Layer 8 of a small transformer language model trained on English Wikipedia (15 layers, counted from 0, width 128).
A neuron adds its activation times its output weights to the MLP's output. To switch it off is to set its activation to zero at one token and run the rest of the model.

Output weights of the MLP neurons that the questions are about. A number n stands for n times 0.0021.
n14: -6 17 11 21 -22 5 -15 -2 3 -6 12 11 5 -37 2 -2 28 -1 13 10 -16 -26 -14 -16 -28 -1 8 30 -21 -8 -2 -16 -14 -13 -24 -35 28 -29 2 -26 -15 -16 -3 12 14 -22 31 -15 -2 27 4 -12 -13 8 -22 22 -9 10 10 -3 8 29 -1 19 -18 26 22 48 3 20 -3 -3 7 4 11 -22 -17 -55 39 2 35 47 -36 -10 -27 -1 -18 39 -14 -20 14 22 -18 61 -48 7 -15 11 16 -17 -14 7 2 -23 11 18 2 21 -8 18 -3 16 1 -11 -1 -1 15 5 -14 -4 17 8 19 -11 -43 -8 -19 -22
n25: 28 6 18 1 -11 -2 6 6 -8 -2 31 21 -10 -1 -1 -3 -13 2 -38 -26 -3 0 -7 -22 -18 -31 -7 -2 18 3 16 -12 41 -18 -12 -8 -24 9 -8 19 12 -24 24 7 -2 -8 -4 3 17 1 24 -28 -5 -47 -20 -18 7 25 9 10 30 17 27 17 -22 -53 1 -55 13 16 -7 0 5 -3 -10 6 0 -7 -13 24 16 11 28 -27 7 -13 -17 0 3 12 22 11 -22 -44 35 -7 4 -2 4 -11 -11 11 13 21 -11 4 19 9 -13 -21 9 -32 3 -15 -13 3 5 36 4 23 3 3 -10 23 -9 -4 20 -1
n29: 15 -29 -38 3 -20 -12 -38 27 53 12 20 -7 -17 0 -21 -17 15 10 1 10 -55 28 -21 -3 -21 -10 40 9 30 -46 9 -3 -32 1 -31 -32 -12 24 6 -21 0 7 -13 -7 9 5 14 -5 1 -22 15 -13 33 -4 2 -39 -9 -6 -8 30 34 -38 13 21 18 -3 42 12 26 -6 10 43 14 5 4 3 32 -16 17 3 9 -21 0 -33 0 -8 -28 25 -12 27 -40 20 -42 -12 -5 12 -41 5 13 -4 6 1 -4 6 8 15 1 22 40 36 -14 -45 11 19 -30 -39 39 -11 28 58 -27 -16 -23 -22 -16 12 6 -18
n33: -7 29 -5 2 -5 0 -17 8 -13 17 10 -16 -6 -3 0 13 -13 16 32 -14 -23 -11 2 1 0 -1 5 35 42 -16 -34 8 -37 1 -2 -6 -31 14 -11 2 -15 -14 -13 11 -19 19 4 -31 19 3 25 -21 23 1 -9 -18 17 8 22 0 5 19 7 12 -8 7 0 -19 -1 17 5 -20 -42 -2 10 -25 -4 3 4 5 32 -13 3 -3 8 5 18 -11 14 7 15 -18 8 0 11 -8 22 -18 13 -12 -31 -7 14 -6 -16 10 -10 6 5 0 -13 0 -9 16 2 -2 6 13 -2 16 -4 -6 -23 3 -10 -15 29 -7
n114: 7 -25 40 47 -6 14 15 -18 20 -8 13 3 6 23 -5 19 -12 -33 15 16 32 -20 -1 -18 6 37 41 -28 -24 5 31 -12 27 23 5 -8 -8 37 -4 5 29 -8 22 3 6 -16 -13 11 -37 7 -14 -26 -6 12 -8 9 -2 -13 -23 22 -8 8 -25 -1 -4 -5 -29 -25 -44 2 -4 17 -8 15 -5 -30 -12 -15 -23 1 -19 21 -22 -6 35 16 -8 -1 1 1 -13 -13 12 9 26 8 7 -15 -7 -39 13 -10 -32 7 -8 -10 7 55 17 -8 -22 -10 -25 -9 16 -71 -16 0 -10 22 11 15 21 9 22 -4 15 32
n149: 2 1 42 -4 -9 19 -28 23 -6 -10 18 1 6 -4 -9 -20 34 -6 -11 9 2 28 -7 -10 -17 -26 -31 20 10 -52 5 -3 7 -23 8 -16 -19 32 14 -18 -8 21 -7 -12 5 0 -21 8 26 -7 18 -23 8 26 -3 21 -42 19 28 2 -13 -11 -31 -18 15 29 9 4 23 -11 7 -23 15 -11 -11 -3 23 47 7 -46 1 12 20 -10 15 -5 -12 -8 8 19 -3 21 1 7 18 8 37 21 3 -4 4 -13 -2 -51 2 15 -34 -3 -17 -3 -18 -7 -8 1 7 22 2 24 -16 6 24 4 -8 24 -38 -18 -12 -18
n151: 0 12 -27 2 -28 0 5 19 -15 5 7 -2 -26 8 28 -6 7 -24 -16 8 -5 -7 -3 -14 -2 -8 27 -3 -68 39 -12 17 -12 0 8 4 23 -21 -13 13 5 -1 30 -3 14 15 3 12 -2 -11 -23 -16 -25 4 32 17 -32 13 25 -49 -50 15 15 -10 11 -31 -21 -26 -1 21 15 12 21 7 6 31 14 41 -24 52 8 21 -1 -29 -2 11 13 -21 -7 14 19 -10 -5 12 16 -14 3 -21 18 -27 4 -2 -18 -5 -10 -5 -8 -26 -27 3 13 -25 30 34 15 -10 -18 -13 13 3 -21 -2 -43 26 24 4 25 -4
n177: -32 -5 11 26 -31 -19 30 13 7 21 -39 39 22 7 -8 -4 -23 7 -22 -26 17 37 3 -12 16 -2 -38 -16 8 9 38 17 14 0 -2 4 4 9 38 -13 4 17 5 -11 -18 19 -9 -22 4 -15 5 -22 3 -28 26 28 -9 17 5 -33 1 14 6 6 9 7 -25 -16 2 -34 -4 -46 -30 21 -7 22 4 27 -1 7 34 -18 23 -11 6 -5 -38 -6 -21 5 6 -14 -7 26 -8 16 -1 32 2 -14 15 6 -4 -18 -6 2 -9 0 -11 -26 24 4 19 21 33 -21 -18 6 -60 11 25 -53 5 11 9 -23 -24 12
n178: -40 27 -30 -25 -19 -29 20 -21 -15 27 -35 -2 -35 -16 -5 -2 -15 23 3 4 -19 17 13 27 1 -12 8 -7 16 -2 11 1 36 0 -2 4 -13 16 21 -10 -19 -38 0 -5 13 -31 -7 -10 -3 -9 -38 28 -5 -14 4 -27 -7 -23 -1 24 -8 1 14 3 -34 31 -34 14 23 -21 -21 50 30 19 -31 -16 11 7 -4 23 -10 25 24 -24 -1 15 5 12 -10 15 -15 -22 1 16 -5 -15 -11 23 -1 14 33 -17 37 -20 23 -21 -16 13 -34 -35 18 -5 10 -2 5 -13 42 18 33 17 49 14 -24 5 2 0 4 14
n189: 38 8 32 2 7 10 -25 -44 12 -13 6 -30 -25 -11 22 -18 -3 5 0 -32 10 -32 -3 -44 -32 -11 -12 -10 -14 33 -1 -22 -14 -4 -12 3 -2 10 26 13 10 39 5 40 -3 -10 -19 2 -26 -1 -6 -9 -7 6 -17 34 -1 -15 8 19 -3 16 3 -10 -7 -24 -40 -2 10 -25 25 -5 2 -39 12 54 14 2 25 9 34 44 51 -18 30 -3 2 -1 -8 18 63 14 9 -27 40 -25 -22 -3 4 -9 3 -2 2 -18 -10 -14 -10 4 40 -11 -13 14 -44 2 23 26 29 -6 -28 0 -34 24 27 -27 -36 12 -13 1
n272: 5 -18 3 14 8 -9 10 12 -17 -10 -32 15 7 -14 -2 16 7 -5 -21 -10 0 19 -8 -30 -24 -7 18 21 24 38 -20 19 7 16 -19 -6 2 13 -7 4 5 -26 21 53 12 13 -16 -32 14 -5 7 7 6 -22 19 10 0 -15 -4 -14 -10 -26 1 22 -38 8 -24 -18 -11 -13 16 5 26 -24 -5 -27 19 -4 6 -12 27 -9 1 -11 6 8 6 13 2 12 -26 25 -10 8 -22 4 1 -10 -16 -30 -2 0 5 7 8 13 28 -5 25 4 -13 16 -13 0 13 7 7 5 -11 18 11 0 -2 1 -8 -7 -21 2
n344: -14 -41 -36 -23 -28 6 24 -1 8 39 17 -24 -22 19 92 1 -37 -48 -4 5 -4 -17 -39 2 32 -2 23 3 -16 18 10 -3 8 13 -27 -10 13 -15 13 -33 -5 -6 -26 -59 16 0 6 25 -1 13 41 -7 39 -1 12 -7 6 -24 19 -25 16 -14 -18 -62 -17 30 -58 -4 -17 -44 -24 9 56 15 16 52 7 -41 10 -3 -8 0 -5 15 -30 -7 25 -11 -25 -2 8 14 -13 13 18 -16 -2 23 -35 24 18 31 30 -25 31 9 0 21 33 4 6 -18 0 -2 -24 -7 -29 24 15 -1 26 28 36 -24 16 -19 5 -11
n370: 26 11 -15 -7 -15 -35 -6 14 -1 -25 -38 28 -4 -19 13 0 -2 -13 19 -23 -61 14 13 -10 -17 11 -30 19 -5 -27 -36 12 -19 33 15 14 27 11 -28 -41 -12 21 -13 10 8 14 -12 34 7 -10 -8 13 -28 30 -2 15 -16 19 8 -16 9 -6 -30 19 28 25 19 -11 -2 8 -35 21 -8 -11 3 34 4 -11 -3 -22 -19 -15 -2 12 19 21 9 19 1 7 15 -16 22 4 -15 3 31 22 8 2 26 1 -29 -7 23 1 12 13 9 -22 -47 12 29 -15 -2 -1 -39 2 14 -6 7 15 -12 4 6 16 5 6
n386: 29 32 18 2 -30 -15 -24 17 3 13 -18 42 -20 -5 19 7 35 -16 -16 -40 3 -34 14 2 -12 18 30 22 -3 -17 21 -21 21 19 2 23 4 16 14 12 -11 17 11 -13 -14 -2 16 -6 0 25 -9 -16 16 -5 56 -20 20 -26 -2 8 18 1 7 -3 -12 5 -13 9 -6 17 1 -54 -1 10 -5 8 -6 -42 -8 -13 2 -2 -15 -24 -5 -12 -25 13 -29 -15 18 -33 1 -27 34 6 16 -31 -31 -36 -1 -10 9 -1 5 -44 10 -12 23 23 -3 -5 41 -26 -8 -13 -16 36 0 -18 12 7 12 21 11 18 -2 -20
n421: 25 4 51 -18 -9 0 26 -5 6 7 -39 19 -9 -8 -5 -10 8 9 1 25 -16 1 13 21 7 31 18 12 -36 -18 -12 -30 12 10 -8 34 19 1 8 -5 19 -14 -16 -2 -32 -3 9 18 9 -1 -26 16 36 7 -12 -11 5 2 -2 -15 0 -36 -33 -2 13 29 7 -5 -8 -2 17 -33 0 9 -35 11 9 -26 -5 34 -2 12 -6 -11 7 6 -10 -10 -8 -1 -7 -5 -2 -13 21 6 18 -16 -15 -21 30 -3 -13 -21 -15 -35 1 -2 -13 -2 -28 11 21 9 13 34 -5 4 1 -6 -4 27 2 -25 -4 14 2 -2
n484: 4 24 -41 -16 -26 23 9 17 -10 -29 14 -20 2 19 -12 -2 21 1 -21 17 -8 14 -14 16 9 -35 -26 -4 32 40 8 1 24 -11 -16 -9 -15 -13 -15 -4 41 -24 -16 -9 -30 -13 -3 -25 19 9 -7 2 -20 15 6 -16 11 -38 14 3 -13 12 28 27 -10 -2 4 -16 27 24 -17 2 2 -33 -10 5 -6 43 56 -21 14 -8 -11 -11 29 14 1 -23 18 19 17 12 -12 29 -28 -27 -13 14 32 -5 -7 -1 0 6 -3 28 8 3 3 -8 -21 18 2 13 23 2 -18 -2 2 7 -14 -9 5 -28 20 -3 26 -11

Each question names a token from some text and the token that comes next. It shows the activations a of the neurons there, in the order above. A number n stands for n times 0.041.

Then comes g, the gradient of the next token's log-probability with respect to the MLP's output, scaled to length 1. A neuron's effect is roughly proportional to its activation times (output weights . g). A number n stands for n times 0.0037.

"ing", then " of"
a: 30 0 -4 -1 89 -4 -1 -1 -4 -1 -4 45 0 -2 -2 -1
g: -3 15 -11 30 -9 63 -13 -15 16 -7 10 23 19 -6 39 -16 10 5 -14 -46 14 -7 -2 -14 -16 0 1 19 12 -66 -6 -15 8 -1 -26 -11 35 10 37 -40 -19 -2 20 -20 1 5 19 -8 -17 -25 -9 -15 19 -16 10 23 14 -32 -15 27 -14 10 -13 25 -15 55 -20 5 38 3 0 17 -35 -24 12 -25 10 -21 66 -14 45 10 16 -3 -46 -6 -14 31 -59 -14 -8 19 -4 -11 -19 -15 12 -14 3 15 -25 21 -2 22 22 18 -7 -13 -14 11 -16 -13 74 -36 30 32 -12 22 -31 19 46 -1 -6 -16 -29 -9 -21 -42
Which two neurons, each switched off alone, lower its probability most, in order? n14, n344

"port", then " at"
a: -4 0 26 51 -1 -3 0 0 -2 0 25 0 0 0 17 0
g: -22 12 19 35 23 -33 14 -26 -18 30 1 -22 3 -5 -19 1 27 41 -15 -11 -16 -32 -9 19 20 -2 -12 7 -23 -7 4 -5 -17 6 -12 4 -30 10 -5 -4 -23 -40 -41 17 -10 -7 2 45 -20 6 -35 -2 -12 17 -17 -21 -12 -29 6 44 -7 53 20 54 1 -16 -37 -1 19 -25 1 -55 -5 8 -17 25 -32 -5 -4 -17 19 -16 -21 -5 12 21 -4 10 27 48 -8 8 -3 -29 18 -2 15 22 -13 53 -17 38 29 12 -18 -38 20 -6 31 -30 -18 39 -51 -16 -5 0 20 2 22 -13 16 -56 9 19 47 -28 52 31
Switching off which neuron hurts the next token most? n33

"i", then "op"
a: 0 -4 -1 -2 -2 0 5 0 0 0 -3 0 -2 -4 -4 43
g: 18 31 5 11 35 -11 17 -44 15 1 24 1 -19 1 -21 8 -17 28 34 4 -3 -6 -27 11 -53 -14 10 27 19 0 31 -22 -8 -54 12 -19 -22 -23 -28 -21 -22 21 34 -19 -4 2 17 -18 -24 -7 -8 2 4 21 -1 -2 9 37 11 -50 4 39 -2 30 7 -38 -18 -9 15 -3 -15 21 1 -17 -23 -27 4 28 -22 52 -31 -28 -9 -4 33 5 -9 -41 29 -45 -3 -4 1 12 -29 14 6 19 22 27 23 40 -22 0 24 51 11 2 46 18 -37 -47 -42 29 -14 -55 26 0 -21 3 -25 15 8 -13 -1 -2 49 10
Switching off which neuron hurts the next token most? n484

"ially", then " dec"
a: -3 -4 -1 -1 30 -4 -3 -1 0 -2 13 -3 0 0 -4 -3
g: -10 19 18 18 -32 -14 18 -21 -13 9 40 -8 -33 -17 -21 0 17 15 18 28 34 -60 13 9 -39 48 21 -10 29 -13 -4 4 -19 -7 8 46 27 8 -13 28 -6 18 53 -24 8 15 -9 2 -14 -22 6 27 24 -35 -24 -13 -18 -15 3 22 -1 -14 -45 38 -60 -10 -36 9 1 4 -32 34 29 -63 7 6 -31 -16 -14 24 21 22 13 38 27 -6 5 -17 -6 -10 15 38 2 1 -24 12 -23 1 -16 -28 -47 11 -15 11 20 17 1 -9 31 28 2 -3 -5 -30 -21 -4 -22 40 0 21 -6 34 -24 -34 -30 -9 37 -26
Switching off which neuron hurts the next token most? n114

"ouncil", then " was"
a: -1 -3 -4 -2 -4 -2 0 0 17 0 50 33 0 0 -1 0
g: -6 20 14 -4 3 -29 -8 -61 -1 -7 -1 -42 44 6 -9 19 -18 7 -49 -25 -6 10 -3 -6 26 34 10 27 -39 20 18 40 -25 -14 6 -1 10 20 45 -11 4 4 -8 -5 -6 -8 -18 22 -32 -13 -22 62 18 -2 -2 5 -28 -17 -17 32 30 -6 -1 -2 16 -4 -26 2 -2 -25 16 -43 -8 -34 19 -4 6 21 -28 33 -13 20 -34 26 -30 11 0 10 12 18 19 -11 -28 13 15 -56 7 19 -11 30 -14 -22 -13 35 -31 57 -1 72 -20 -8 -36 -30 15 19 33 4 13 16 -6 -45 -10 -5 22 -20 -22 -19 40 16
Which neuron, switched off, raises the next token's probability most? n272

" of", then " information"
a: 12 0 -4 -1 43 -4 0 -3 0 17 4 30 -1 -4 19 -1
g: 8 -8 -48 -42 -5 26 -33 21 -5 0 2 8 44 -3 2 28 15 -3 7 23 -43 24 18 -39 -54 -3 -18 -4 -13 -15 18 22 0 38 6 26 13 7 3 7 -11 37 13 9 38 -23 -22 -18 -12 -2 30 -31 -5 -18 -81 20 6 5 3 0 0 -15 -22 30 10 10 1 -21 -16 3 25 41 -6 -40 -5 12 -51 -9 -23 17 11 -31 23 -25 0 62 -29 23 -12 -2 3 -42 48 -41 34 32 -12 -7 15 -32 41 -21 4 10 11 -34 -15 8 -20 11 6 -33 42 10 -6 22 7 17 1 13 30 -31 -6 -5 19 7 -8 -7
Switching off which neuron hurts the next token most? n114

" at", then " State"
a: -2 -3 30 -4 -1 13 -1 0 -2 24 -4 -1 -3 0 -4 -4
g: 9 17 -50 -31 1 17 -17 10 10 14 -34 -13 45 9 -30 -3 -4 18 -11 7 -10 17 18 -48 -23 -17 38 5 -4 -18 58 34 36 50 -3 23 -23 -1 6 -12 3 -28 -17 -7 -17 -8 -8 -7 -5 -6 9 9 -24 -10 -38 -16 -1 -1 19 -23 -3 17 -47 20 5 13 -48 -18 12 14 16 15 -14 -11 -31 20 47 15 -65 -16 12 26 30 -34 15 0 -8 -3 15 12 41 -7 2 8 -2 23 17 -10 -29 -5 -14 -54 54 -13 -3 -13 7 14 -26 37 -14 -45 15 23 20 2 21 16 13 64 9 10 14 -11 -11 -31 6 -45
Switching off which neuron hurts the next token most? n29

"oke", then " out"
a: -1 0 -1 0 -4 -3 -3 26 -2 -3 -4 41 -4 -1 -4 -1
g: -45 2 -11 9 15 2 -1 -10 -23 -1 -6 6 67 -2 -25 -22 -23 26 -20 13 -3 43 -23 21 -4 -11 -6 26 37 2 31 -23 11 32 31 -21 -39 -22 -21 -15 -25 -16 8 -35 -25 -9 18 -39 -34 -7 -5 41 36 51 0 0 -3 24 65 -5 -4 6 -24 23 13 -1 23 -31 0 -14 6 -10 -10 24 -21 -32 1 -9 -65 54 -7 -19 -9 -17 77 28 0 -24 -12 -26 -21 -16 4 16 -53 26 25 7 -4 15 -3 -6 -5 6 -17 4 -25 19 17 3 10 -21 -11 8 14 -7 22 -28 -15 9 18 11 -13 15 17 -29 8 40
Switching off which neuron hurts the next token most? n177

" C", then "red"
a: -2 0 -3 16 -2 0 19 -2 0 -2 2 0 0 -3 3 0
g: 22 20 -44 -6 24 17 -61 7 -48 24 41 -42 10 28 -1 -9 -45 -42 -31 1 36 4 -6 5 -10 15 15 -66 35 -34 -34 -32 22 -3 -7 -28 -14 -3 34 -1 -26 18 28 42 -9 -36 -31 -22 -3 27 0 -15 14 -4 10 -4 -33 -34 -19 -10 -13 21 17 0 22 4 13 7 3 -21 -14 -18 3 7 12 27 -27 44 -3 -3 19 -28 25 15 19 -13 7 -14 20 -6 -9 -29 -3 0 54 17 21 3 30 16 -31 -33 -10 48 -11 -5 -8 -31 24 13 18 51 5 37 -13 9 16 16 18 3 1 -19 27 -21 21 4 -12 -23
Switching off which neuron hurts the next token most? n33

" West", then " ("
a: -4 0 -3 9 -2 -2 -4 -3 -4 0 -1 0 0 -4 29 -4
g: 4 17 16 34 8 9 -11 42 42 -7 -36 -18 14 -15 -5 26 6 -1 -26 -18 12 3 -16 -17 -16 6 -7 22 3 -48 7 -65 17 -50 -20 0 -8 -8 10 -30 33 -2 -13 -7 28 -21 -23 25 2 13 25 41 18 -59 -17 -53 15 -17 -22 23 31 -16 -2 -22 57 0 -5 -8 0 -27 -18 -16 21 15 11 -6 33 -18 -12 12 32 57 -27 2 -14 -33 16 21 23 23 37 -13 -6 -6 10 -21 33 -2 -4 -6 19 3 17 -44 -3 -2 42 -1 16 7 -35 -16 13 -14 45 44 0 -17 -8 -20 -13 -11 39 26 -32 -17 -27 -27
Switching off which neuron hurts the next token most? n421

" ass", then "igned"
a: -2 -4 0 0 -4 -1 0 -1 -4 -2 -4 86 -3 0 4 0
g: -28 -26 -50 45 36 29 -13 38 42 -9 26 -44 -3 -11 10 -8 -12 -29 -21 3 24 -23 -2 -11 -50 29 28 13 4 21 -13 13 42 -19 7 21 -6 35 0 -57 -17 -1 -4 4 8 -34 33 -25 0 -29 -16 1 5 0 7 5 -21 -29 -30 20 -3 7 7 -28 17 4 25 -13 -3 -7 19 -40 -33 -34 43 -1 29 -49 -16 18 -1 14 -9 25 6 8 2 26 2 13 -2 -4 -35 -6 -13 -2 -18 9 24 37 9 43 -10 0 -34 6 37 -2 -23 -22 40 -37 23 5 -3 28 -13 31 -8 -47 -39 6 6 -9 5 20 59 10
Switching off which neuron hurts the next token most? n344

" from", then " 17"
a: -4 0 5 -4 -4 -3 -2 -4 -4 37 -1 8 0 9 0 0
g: -21 9 17 16 8 -9 17 -20 -11 45 13 -6 -31 -51 19 9 2 -30 11 -6 -15 -18 -44 -5 -13 38 19 -8 -8 11 -25 -5 -1 -10 28 15 41 16 -39 -19 -12 59 -25 18 -40 24 1 -28 -15 9 -25 32 3 6 5 18 -48 0 -34 -28 24 1 -18 -23 22 -31 -24 21 -30 -8 -7 -13 -34 -12 -4 5 40 -10 -1 8 26 -11 31 -23 12 19 -11 9 28 -31 -11 70 -40 40 -8 9 -24 8 -7 -38 21 -5 -12 43 17 31 0 -36 -5 21 1 56 -25 19 22 3 -43 7 -11 -23 -16 25 23 -4 8 30 14 21
Switching off which neuron hurts the next token most? n189

" |", then " N"
a: -4 -1 -2 -4 -1 -3 -3 26 52 -1 -4 -1 0 -4 -4 -1
g: 11 -18 -7 42 -6 -9 21 -8 -16 -42 28 33 -56 25 13 -14 -63 3 11 16 30 16 -16 4 27 -31 -4 -7 9 -10 -13 16 -56 19 -12 -4 13 -22 28 -2 26 -20 15 18 -2 -12 55 15 35 4 -18 2 -12 -4 15 30 43 22 3 0 6 -27 -19 13 35 31 -25 22 3 -12 -26 -6 27 52 31 -25 -5 -52 10 -32 46 16 -14 -11 -27 -28 -7 5 20 0 9 17 27 -19 -5 21 -8 -6 -4 18 -44 9 -28 -1 -41 -4 -3 -43 5 53 -20 -24 -18 -11 -8 -12 -7 -6 44 7 -47 0 -22 17 -22 4 25 -18
Which neuron, switched off, raises the next token's probability most? n178

" Ma", then "ing"
a: 0 0 0 14 -4 -3 -4 -3 -1 -2 -4 0 0 -3 28 -3
g: -8 2 -1 -4 9 -11 -30 -26 -25 -30 1 -19 26 13 21 -22 28 -52 -30 -19 -23 -3 32 -4 36 54 -24 0 16 -42 0 -4 -1 -9 -10 7 13 5 -6 23 7 19 -6 48 -1 -16 -13 26 9 -26 -11 37 5 14 3 -5 15 64 49 -24 -54 -5 -26 13 -1 29 -9 -23 3 -25 -4 42 3 -29 -3 -3 -15 -12 -19 -14 -11 5 28 7 -10 13 7 22 -62 -24 -17 -19 -39 9 -22 -9 -39 42 -41 39 12 13 -9 -25 -1 21 11 8 0 -9 -8 38 6 -12 41 2 63 -11 -31 30 46 28 -13 8 -11 0 -12 7
Which neuron, switched off, raises the next token's probability most? n33

"per", then "b"
a: -3 0 -1 17 -3 0 -4 0 -2 0 9 0 0 20 -2 -1
g: 21 -1 -59 11 14 33 14 -2 57 10 12 36 -2 -4 -4 -19 1 8 -1 -18 30 2 1 -32 18 -31 12 -38 30 -15 3 -36 11 19 15 9 -2 28 -18 -1 29 12 26 -50 -7 -11 7 -1 -13 26 40 -9 7 -22 26 20 54 -38 -6 8 -1 -33 -8 -34 3 -28 3 -14 -6 2 22 22 -17 -21 -2 -15 -50 -30 -5 17 -21 -9 -20 18 41 -35 -32 -16 31 17 5 3 -6 -29 27 13 -3 21 4 -3 12 17 -30 -2 13 8 -3 -4 -40 -29 -16 -10 20 42 -4 27 -23 -30 12 0 62 24 17 -79 -11 30 7 -29
Which neuron, switched off, raises the next token's probability most? n33

"amb", then "ians"
a: -2 -3 0 -3 0 -3 -1 -4 -1 -2 -1 0 4 82 -3 4
g: -28 -27 12 48 48 6 -11 15 7 -6 -29 25 4 3 -10 65 6 -10 9 19 -6 -26 38 -4 -30 18 8 -40 20 -6 11 33 35 -21 19 -24 13 -7 -4 19 -3 42 -35 27 -35 8 10 -25 -30 12 11 4 -24 -42 -4 17 33 -2 15 -32 -5 23 -30 27 -16 15 22 12 37 -3 4 14 7 9 -20 -5 -3 -6 14 -12 -10 -9 25 15 -15 4 18 -34 -21 -17 -16 -25 -20 -13 -42 -9 4 -12 -39 -54 3 24 23 -30 -8 -24 -4 -14 -22 -17 -30 2 73 -24 0 48 14 -13 23 9 -3 6 -13 34 59 -4 -22 -44
Switching off which neuron hurts the next token most? n386

" H", then "ich"
a: 0 -2 0 -2 -4 -1 21 -4 0 -2 0 -2 -4 -3 6 31
g: 12 20 -20 -11 -20 28 8 18 5 1 8 1 6 33 33 22 40 -22 42 22 8 28 13 -17 27 -47 -11 -6 -30 11 20 -8 -1 5 -36 32 25 -14 42 20 -41 -7 -12 5 2 -4 -5 -11 6 21 -26 4 -56 5 -19 19 13 -8 -5 23 -9 -22 -3 -33 17 23 -10 -25 -15 26 -56 33 -56 3 34 -8 20 -16 35 -14 2 -9 41 5 -51 3 -14 -10 -39 44 49 16 23 -4 -9 28 -32 38 -13 -14 36 14 -2 -22 -31 -8 -22 -4 -22 -23 18 3 31 -24 15 21 -42 0 -36 -7 -6 -1 9 -51 -7 7 -30 18
Switching off which neuron hurts the next token most? n484

"al", then " t"
a: -4 0 0 0 30 -3 -1 -4 -1 0 -2 41 0 -2 17 0
g: 0 31 10 -9 -21 21 21 -2 11 27 15 28 -41 -24 22 6 -10 8 -36 24 -17 43 -34 34 -11 -18 30 31 -13 -8 -12 11 -5 24 -13 25 -18 4 2 2 7 -55 31 3 -16 10 2 10 -2 -36 12 -12 -6 26 -5 -51 11 14 8 -13 -32 -13 -22 2 -6 -15 33 44 24 36 -37 -46 -2 -1 -29 -1 17 19 26 41 -1 -4 14 -61 -13 33 7 -16 51 -14 8 -9 -32 6 -28 -17 -8 -41 -25 -22 -3 5 -9 -42 4 -35 11 -5 -32 0 15 33 -11 0 13 -6 -28 8 77 17 8 52 -5 -4 -10 -22 31 -2
Which neuron, switched off, raises the next token's probability most? n114

" to", then " the"
a: -3 -4 1 0 34 41 -1 0 -4 32 -3 -2 -1 -1 -4 -4
g: 1 -24 -13 39 -16 16 -15 16 -10 -38 -17 28 19 15 -4 -46 -21 37 4 -40 9 13 6 -24 41 27 -32 -14 34 10 27 10 14 -16 18 -9 22 21 44 -53 -3 -3 -3 -18 10 8 36 -13 19 -6 -1 20 -4 10 40 14 25 5 -23 -25 0 -10 -33 -51 34 17 3 -15 56 -40 33 -14 10 5 21 -12 -36 10 30 -5 -16 34 34 -13 1 6 12 8 -28 -14 -5 18 19 20 -8 -26 -9 5 2 55 -68 22 -8 35 -19 -20 0 -1 -15 23 -27 -14 -16 5 21 -33 30 -13 -19 -33 -51 5 -5 9 1 -36 -12 -19
Switching off which neuron hurts the next token most? n149

" E", then "bert"
a: 0 0 0 -1 -2 0 -4 31 -4 -1 -1 0 -1 0 -4 -4
g: -78 1 19 7 -14 -13 31 36 -3 -16 -27 10 2 22 -27 -2 -9 -22 -26 24 22 -16 1 -21 -16 -11 11 -2 18 -27 -4 -18 -12 20 17 -49 -15 21 5 40 -37 27 -9 -4 -19 7 8 6 -4 22 15 9 -6 -23 17 6 -30 -20 -9 -28 24 -7 -9 1 -8 -22 -26 33 27 61 -14 4 22 12 22 4 -5 -38 -5 -14 -31 -10 -3 22 13 -13 -24 -56 -5 2 -8 5 12 9 -31 59 -5 4 17 12 -28 22 9 19 -26 -11 10 30 16 -9 56 15 36 18 3 62 -20 53 -4 -37 -2 -14 32 -56 -2 -11 -27 26
Switching off which neuron hurts the next token most? n177

"ment", then " in"
a: 19 0 -3 -4 36 0 -1 -4 3 0 3 54 0 0 -3 0
g: -6 8 14 -1 16 6 -41 18 25 31 -16 -14 -10 18 10 -27 24 24 3 6 -11 0 -28 23 -43 14 17 20 -1 22 -21 -23 7 12 20 -1 -44 -35 -30 -10 6 9 -24 35 -7 -20 -7 -18 -39 41 24 13 -10 -10 -19 25 4 -14 -24 4 0 -11 -17 41 0 -16 -19 -74 -14 -27 -10 -12 -11 58 -11 8 10 -20 -2 12 23 -34 6 25 53 28 -7 -24 20 -2 -19 -32 -18 29 34 -22 4 -11 19 36 -29 21 43 7 6 -3 20 4 59 26 7 8 -25 18 31 -59 -11 -9 -30 -10 -12 -41 23 -21 -19 -12 19 47
Switching off which neuron hurts the next token most? n114

" in", then " 2025"
a: -4 -2 1 -1 21 62 -1 -4 -4 54 -1 0 -2 -1 -3 9
g: -10 -5 -31 -20 -42 -23 -63 15 4 26 26 0 8 16 27 28 -1 -28 -44 -6 21 -40 30 19 -34 -29 24 -1 2 15 6 -7 -3 2 31 26 -1 -8 -17 18 -35 2 -30 -20 -5 -24 -12 -53 -17 6 8 38 -5 -4 -35 21 -8 -17 -12 12 0 17 -58 6 -30 -21 -18 24 -20 -20 22 -14 1 14 -23 45 55 -32 13 10 22 -2 14 -27 23 -3 -8 12 12 9 -4 29 24 22 51 -8 19 -26 15 -41 -1 -6 44 -3 -5 9 -25 18 22 25 40 -46 -22 9 23 14 44 -30 11 23 -3 13 -5 -45 12 27 4 9
Switching off which neuron hurts the next token most? n189

" Area", then " C"
a: -4 -1 -2 5 -4 0 20 -3 25 -2 12 -1 -2 0 15 0
g: -16 -22 -54 20 -9 -21 45 24 1 49 -22 -34 19 10 18 -23 -30 -20 45 25 1 40 -32 2 -20 -47 13 9 -35 1 21 2 -9 18 11 2 4 11 -32 -8 -23 30 -10 -43 2 -18 28 -9 15 -5 22 -44 -13 6 3 2 9 3 22 -21 -8 39 -1 -25 29 23 7 43 -9 -11 14 -24 26 49 3 -9 26 4 8 59 -13 40 22 -27 4 -30 -18 -19 8 -24 26 -46 -13 1 -21 1 -18 37 8 -4 20 3 10 -20 16 -19 -5 -1 -3 24 16 -4 -24 -15 -44 -39 -19 7 58 -10 -11 7 7 -30 39 -38 -4 15
Which neuron, switched off, raises the next token's probability most? n272

" |", then " Dep"
a: -2 8 -4 -1 -4 31 -3 0 31 -3 -3 -4 0 0 -2 0
g: -12 5 -19 -9 17 -1 29 22 7 10 -53 -37 -14 -34 40 2 -8 8 -10 44 8 41 2 -22 46 -24 14 -6 -10 20 3 -19 -3 9 30 -11 -17 23 -18 -2 -24 -11 26 8 -14 -14 40 -15 20 -60 37 -34 -2 0 12 -16 29 45 8 -23 4 24 3 12 -3 27 -9 19 12 15 13 -40 38 24 16 -35 -8 9 -3 7 -44 30 41 -13 -64 -30 30 -16 -12 14 -16 -51 2 22 2 3 2 3 38 46 9 -12 -21 -17 22 -13 -39 -32 -18 19 16 -44 13 -14 -28 3 38 -7 23 7 -15 4 -13 22 -27 -20 -3 -27
Switching off which neuron hurts the next token most? n178